Layer 13 of a small transformer language model trained on English Wikipedia (16 layers, counted from 0, width 64). Numbers have three digits each and are written without spaces.
A neuron adds its activation times its output weights to the MLP's output. To switch it off is to set its activation to zero at one token and run the rest of the model.

Output weights of the MLP neurons that the questions are about. A number n stands for (n - 500) times 0.00034.
n2: 576650491369407570414556520226508536705544374815673640667739433536313542497489507401437375275125336432435556715381329612573572467455364438378350617464271471628759381579598722449666293590601631
n9: 421124299466848429695474470484393276415292477599441572791583526401716331573567418439510747419495416367541541475684436524489378556750474743524475396512406543721343681287658618431454476463576227
n18: 491619777482488426674565488497587620451646589607562223247445475338577667452714376252589636655307684300565554510663491452535341323298299407447607480506626315555675446319617555384448434438511800
n19: 572420447493511323513598626352380469382655261652462399549720857265544669469560454353710557625622560574305521428625777492554154569362429416283430848634482434619450451330512537516661182350450667
n48: 377313384460493670367410414741590496666478576584519508579457700095597427348595392494412556512522695691556544517536328550761765595385510457591664539360293327501474676433309501355380437449821339
n58: 492533403733705478523647702702436560350279440414503340231596560536593883492428483500596455309574470613256571429445588560444578449519323573387707435566376604329349527548573393277667692466460359
n63: 511352519536565396538281442189469412634558411495647447550310637514390342824567482686593383348726547699470521293447253441394628786687470514667470316278549641608514423555502550602499775271399506
n83: 269604457635506365618477364526671393457574349633183374619241549563439356456530414665739428517435434569663602451447439515692606603380374466691415713379555533421488415525538443820364466551418599
n102: 391404452518608422734550606510740595433424536430026607534460602515553363387403316534474455543159474570554421472494703476507593596554629430457582509703480508365503454546410484665482715554473383
n106: 563456547523492394556215190533670622579196552653302631316616471247414397576501605516498540681547596455523439362650891528526743280304682665391635427527625778358535382560559186489561636466288423
n110: 441450643588460523598387702551134576676688521746634536411390492359430454392493557499372584436508537446407670292350414575467486446429434627162416815424490465747637563574519562383510299582694356
n130: 440570488516555583672553511269430439638560674100671575445163531494440740459540532349270526483384457682417427312687779448184437610592728355299431558687308542405674575642541333801421610448498538
n147: 320592585743782241638273561694361531351600578435488587647558187473324422200503387329422797483394404479288558427692360559391740377421266563557639617604555702642677387571698674616583506236341478
n153: 492574445648615432391460772332303693466378353330447815725409533562352552343580610458531579258480483777066420513532459808459569413677607374620294531482386499627571325537516535515562542532533412
n171: 305160436716535355362465502473487627501687449371393673439633420366466431298695561388459385585552322387632609470672593441591928292603725404397473641711455287392522791446418375611673567553508422
n176: 596793403311578349195496553229610695649363311457593351697615473399521521616630393615790417743516490510401552510375074359507423612307720446507636630419692345645258533706512363240616335496571704

Each question names a token from some text and the token that comes next. It shows the activations a of the neurons there, in the order above. A number n stands for (n - 500) times 0.096.

Then comes g, the gradient of the next token's log-probability with respect to the MLP's output, scaled to length 1. A neuron's effect is roughly proportional to its activation times (output weights . g). A number n stands for (n - 500) times 0.00096.

"k", then " on"
a: 501486520500502534569556489349494503450500388502
g: 794618624503407558364405347480711201455509443642365530503570517709543421423536169503627449558582581440605395428292653432515772496297490545300435731570470429715414417625541499622421477232635459
Switching off which neuron hurts the next token most? n83

"s", then "er"
a: 502479503487512502495495497501504489455512499498
g: 589601460488586612377430470368725348576390468499625298691377273667576519231562640758597601485573669419770226349388572274506538509636380470656632549526332404452459598513188565486457493630434457
Which two neurons, each switched off alone, lower its probability most, in order? n147, n19

"ol", then " to"
a: 482498653509539496509497504508502497498502533509
g: 617561442488528774165302450707538157517309476439568446451712606615526458834520530580627350486668400474541456543586480802456532538511387538307385246471413440516381338511677612531445552554514410
Which neuron, switched off, raises the next token's probability most? n18

" and", then " st"
a: 496497502500502497728525496495398499502500500497
g: 674766331630715265322448374474374516464372552462554549527525599424430408445510407736387354524557559472308466447530673296672478500235584811574568589508447751408719640277338400543591430398493619
Switching off which neuron hurts the next token most? n110

"d", then "j"
a: 503453514505510578500496494461500501510503463493
g: 510560506544665705234416421567373236685416567607527569468251521515428494444630353388584623249535513271573478489633343592390620395561495785404718642600519683548248582422483516354520566698243528
Which neuron, switched off, raises the next token's probability most? n9

"ed", then "it"
a: 502500503501506501551491497487476513444488492502
g: 342418467638541596350633480587512347663482516266327420751471599654541536273357654408623507658482759373640492714356541833263451444600384485466493442780422521534381331489453355482611277484511536
Which neuron, switched off, raises the next token's probability most? n63

"ear", then "'s"
a: 492501538497506258513493510494497494500491500446
g: 499421215490708456429343486409617533527345365431686601552457676471278591315569396564530549610739473911466631436575503458648611277471406262368457521417409677556443283350664563496521550443731561
Which neuron, switched off, raises the next token's probability most? n58

" ", then "en"
a: 504502502504505500593529497493501502499483502498
g: 587616548596307627559209537539772448542374408557470394475367529506492574445478410536609509552346781352486503635488434682816604631658454286434497791593586175342376305511435448425406320554474598
Switching off which neuron hurts the next token most? n83

"2", then "4"
a: 562502495499498501496503502414553494495502496427
g: 317454413504416488327682600560601602401333406634504349523531749784486158617436426489540379300425519529495608570442638305459332629391495480620591743524438539636509341306677302408661459685735500
Which two neurons, each switched off alone, lower its probability most, in order? n106, n2

" of", then " "
a: 495497494503497501530543496498460507504507489494
g: 525652450424555413337773618490414627579462539734430676461404563556261455512507353720590368376471231383580709391234492574304572413532620604538608496390703305462520439694384326547634271530720503
Which neuron, switched off, raises the next token's probability most? n110

"s", then " of"
a: 487501559502500509517495485497501495504481500499
g: 543525468630489644715543413665842496494551463396506280647353437395477516351541398339494459447602663332286494604587615591378239414220436646742285437300708376517452560539497590646520411454652685
Switching off which neuron hurts the next token most? n18

"ound", then " P"
a: 504505583517500469523499486493504431510502500503
g: 651502448615341412533564582372418649362460429448503499347505312362550084576359720504549603555593486679522321370364590500380536395554542670620726347703600390272566760369465544490395520665485768
Which neuron, switched off, raises the next token's probability most? n19

"d", then "d"
a: 501428508496506571501494493425500498455505461495
g: 683628535390553305559613347442509674581507614516438385335717611367401529447376661821535469545503562630425423674256488567643532318352646539475260613364572285730719390597303496462470509333489284
Which two neurons, each switched off alone, lower its probability most, in order? n9, n147

"l", then "k"
a: 514503508469501533508505495501501516491501499501
g: 219438547684462739679550427436249490453738460732292568386563435425638393469261513430588379602646508695727477615510262479555733478367399638717409590560477477489396314416485563329419603416600406
Which neuron, switched off, raises the next token's probability most? n130

" G", then "l"
a: 501501504504501500539488628500441496500505504498
g: 446504801360469263572387379513383627528613830509644406446486484581699505389371471417697547427512756474453410569531657627646576400369389329662324256469567328384463435612535173478551677531642459
Switching off which neuron hurts the next token most? n110

"ment", then " a"
a: 490503598500511503610505503504507479509498501503
g: 637240602515427679442534389524326413521288303542615635317700524436544482533504588350418594544849562612329564573441453588402678317533640566681602429630719447211321386725539486365432357398441559
Switching off which neuron hurts the next token most? n130

"7", then ","
a: 502497492507498503542494501502555498419485502476
g: 509540620624478426761522468302545494283346519396723336702482426321465491393587582594510765345475282443523534499295454611517605592670538895407411559483565355558250476545439649482532209523646418
Switching off which neuron hurts the next token most? n110

"l", then "as"
a: 499501497489500497506498500503502504499498492500
g: 665449488450527418363405380588444230579560468329615500422298451470683333477433711524498439575635763705617453749585634469601445569606258358492623587604258503479450294693473711164425444508475604
Switching off which neuron hurts the next token most? n171

"t", then "le"
a: 502492509500451480500500501498500500507500499501
g: 401518674544410621437100489272480663427440790575595336555449627559484405436218495467487556451475777610540389661641521311516806597498422275629551543437554350499585538385359366436658424515665505
Which neuron, switched off, raises the next token's probability most? n48

"ation", then "s"
a: 505512567567504500516498501495501459489463521500
g: 370701719355504587379421585195476560541736784688547439566490427621597413382490524471399703523380573587479676328607607459384440514374807523515349372466529539525647342494307372575382552468138499
Switching off which neuron hurts the next token most? n18

"n", then "ol"
a: 447489418494484516504506492497500421515544499500
g: 496269597753529331279508401542314664397536595647506513585580540447660442403300642489356621470581639476546625521436586500395536679426651318183644493415464623553389121358474616400494661773515498
Switching off which neuron hurts the next token most? n130

" the", then " O"
a: 472499496503508502926636498457472521501514478502
g: 493446403606370382219797538227512391465633435593510446624405609433454192463597656442461439481408659454309374635498541400343516588261496565523578644540471725252486585505643836579677615484484608
Which two neurons, each switched off alone, lower its probability most, in order? n63, n83

" N", then "id"
a: 501500502500509498492485546504491499499499501504
g: 542613544617691546776252595609536521572474529524383339526677256474613413292406426587416408757440310459356370534670432565445389554503542640645252750688447546442468449475478200441331518534770443
Which two neurons, each switched off alone, lower its probability most, in order? n102, n63

" ", then "2"
a: 504504509482499500524507497509498500561502502495
g: 630393549385561395706606388587708573411534651498676376498277551426511513351359429295464575207377383543738568507755585431444581669627265506465451393391291564640710710384697379395480453446407681
Switching off which neuron hurts the next token most? n147

" the", then " L"
a: 492500499502516499859648497453479509502520469503
g: 510503324401402476210782451214430547466610494407430363477624411446659343404675580503426613573434493693559386526299447443435393535409251604391627653618647584429549636247610690603507434644693780
Switching off which neuron hurts the next token most? n106

" ", then "ent"
a: 507508504487493500509500499485495500549508500497
g: 456517341485722790520449618503545627557400435635596275530589706432648587477465335635478394380565359535305470490162485446620489632676438339355274605648698126533448522411711529437504462581452564
Switching off which neuron hurts the next token most? n106

".", then " A"
a: 496498506503499505709532494468504505503522497479
g: 218443761594535521407544716668562496443573351522363513438512430506300591669599547516450487761593534703690753320357433528233545403427528746600556389375447570353361468608416610445492169405390520
Which two neurons, each switched off alone, lower its probability most, in order? n63, n83

"ar", then "v"
a: 500507498476505453497475493547499504500500501503
g: 358548512724552528411251371536384317619548326452568691501667432521404434518570644522250312432415440802532471452453440510650557247494331427678525559632585604403604743495584488317364270607642778
Which two neurons, each switched off alone, lower its probability most, in order? n58, n19

".", then " He"
a: 497499504503496505763545496458500486502508500487
g: 313569226749605542707421589392510595323488349251473599577352764469421584390655609420397411522667565438625285411450457438661669487434298513398491505445597403271616526410570528750727330501664597
Which neuron, switched off, raises the next token's probability most? n130

"ight", then " by"
a: 503504594496389495501495505499505470443500434503
g: 594535462645515619481396205550336455544536514545525459447559744349670641842361215432568479392614325317273429539389504556380505594539450384599379386601548440484646288443801660695539716438444480
Switching off which neuron hurts the next token most? n48

"or", then "y"
a: 487489504485505533501500498501497529502502494511
g: 533644591712482662532330689285288326315382531528338257358368457443654513356389545512459786405394503537424511516416473507607667416385636596545600673479555654615352703432330659374583447685736320
Switching off which neuron hurts the next token most? n58

"ad", then "es"
a: 478511505483508497507496500511504498497500500499
g: 680600557211526339444580748500397278609582557556673652443354560654508489266506682353585424650186681537443667604294591572446474578548361568592640791581403363366451463357321468490430465345528436
Which neuron, switched off, raises the next token's probability most? n2

" R", then "ound"
a: 480496501499508504504501522500500432495486497504
g: 503549474582532556259478521523735632391470720619497524591433400615727199264559629448446325457566177502325338526805411466667394540497385482486416420496548787587529389646519499295678578581438369
Switching off which neuron hurts the next token most? n130

"x", then " f"
a: 473499515530513493475495507500501498499499490499
g: 467370583432514646526162550703377423576461379623584506481724407424414645615329423572429520521699352261681953444681568514557455500573727359570433606398547458375596484524518260415484413494318394
Switching off which neuron hurts the next token most? n2

"m", then "an"
a: 495497500495496505482494498504500505505500499506
g: 314656561772375408477445569450590747515303251545413518678309677250595383387523563506418424740361626428342453646546322553434625408456377498470606281473642385564728484482553645279515665558545683
Switching off which neuron hurts the next token most? n176

"ial", then " F"
a: 400488500564495491501509504506500535503431500502
g: 548318523468280606480517403494424529416673415377606367514695452447117559606708611421236615468584309358735424555554571318482428327270479683515506624634513478359458630571538677734660531456436711
Which neuron, switched off, raises the next token's probability most? n2

"im", then "m"
a: 500506497501504503499500498499550636450463504500
g: 325407699472825405710404389404463456429719439513478723668401596531640459475485673345360430707398417524343408364612616499712364629599489409672434344538332508248508480788434396347658388481577457
Switching off which neuron hurts the next token most? n130

"ent", then "r"
a: 498499498501500488508542522500545502490508516505
g: 423578806418440403555520509541466558458561320351518759299470554747656288550469543577358401524464620503494259721711548502522438337408556729300433378179521680567561586556510508423505510189501659
Which neuron, switched off, raises the next token's probability most? n83

" d", then "ec"
a: 490503503498502498521506500504509506500499500494
g: 417482428275417755343593352478504643502822387509603458580653551663438592421327356264328509506655425327377611539283460368440455828585604629780492348352642534522419539525432611512399568688486413
Switching off which neuron hurts the next token most? n63

" of", then " the"
a: 483500494499505497683600495445447506506504444497
g: 296451609723584409596457448598445285474555468384451334762368522698514748587417581373443660424402593497526261680545437494514271380553542271573483652436517389735473487535672680540537667424124445
Switching off which neuron hurts the next token most? n106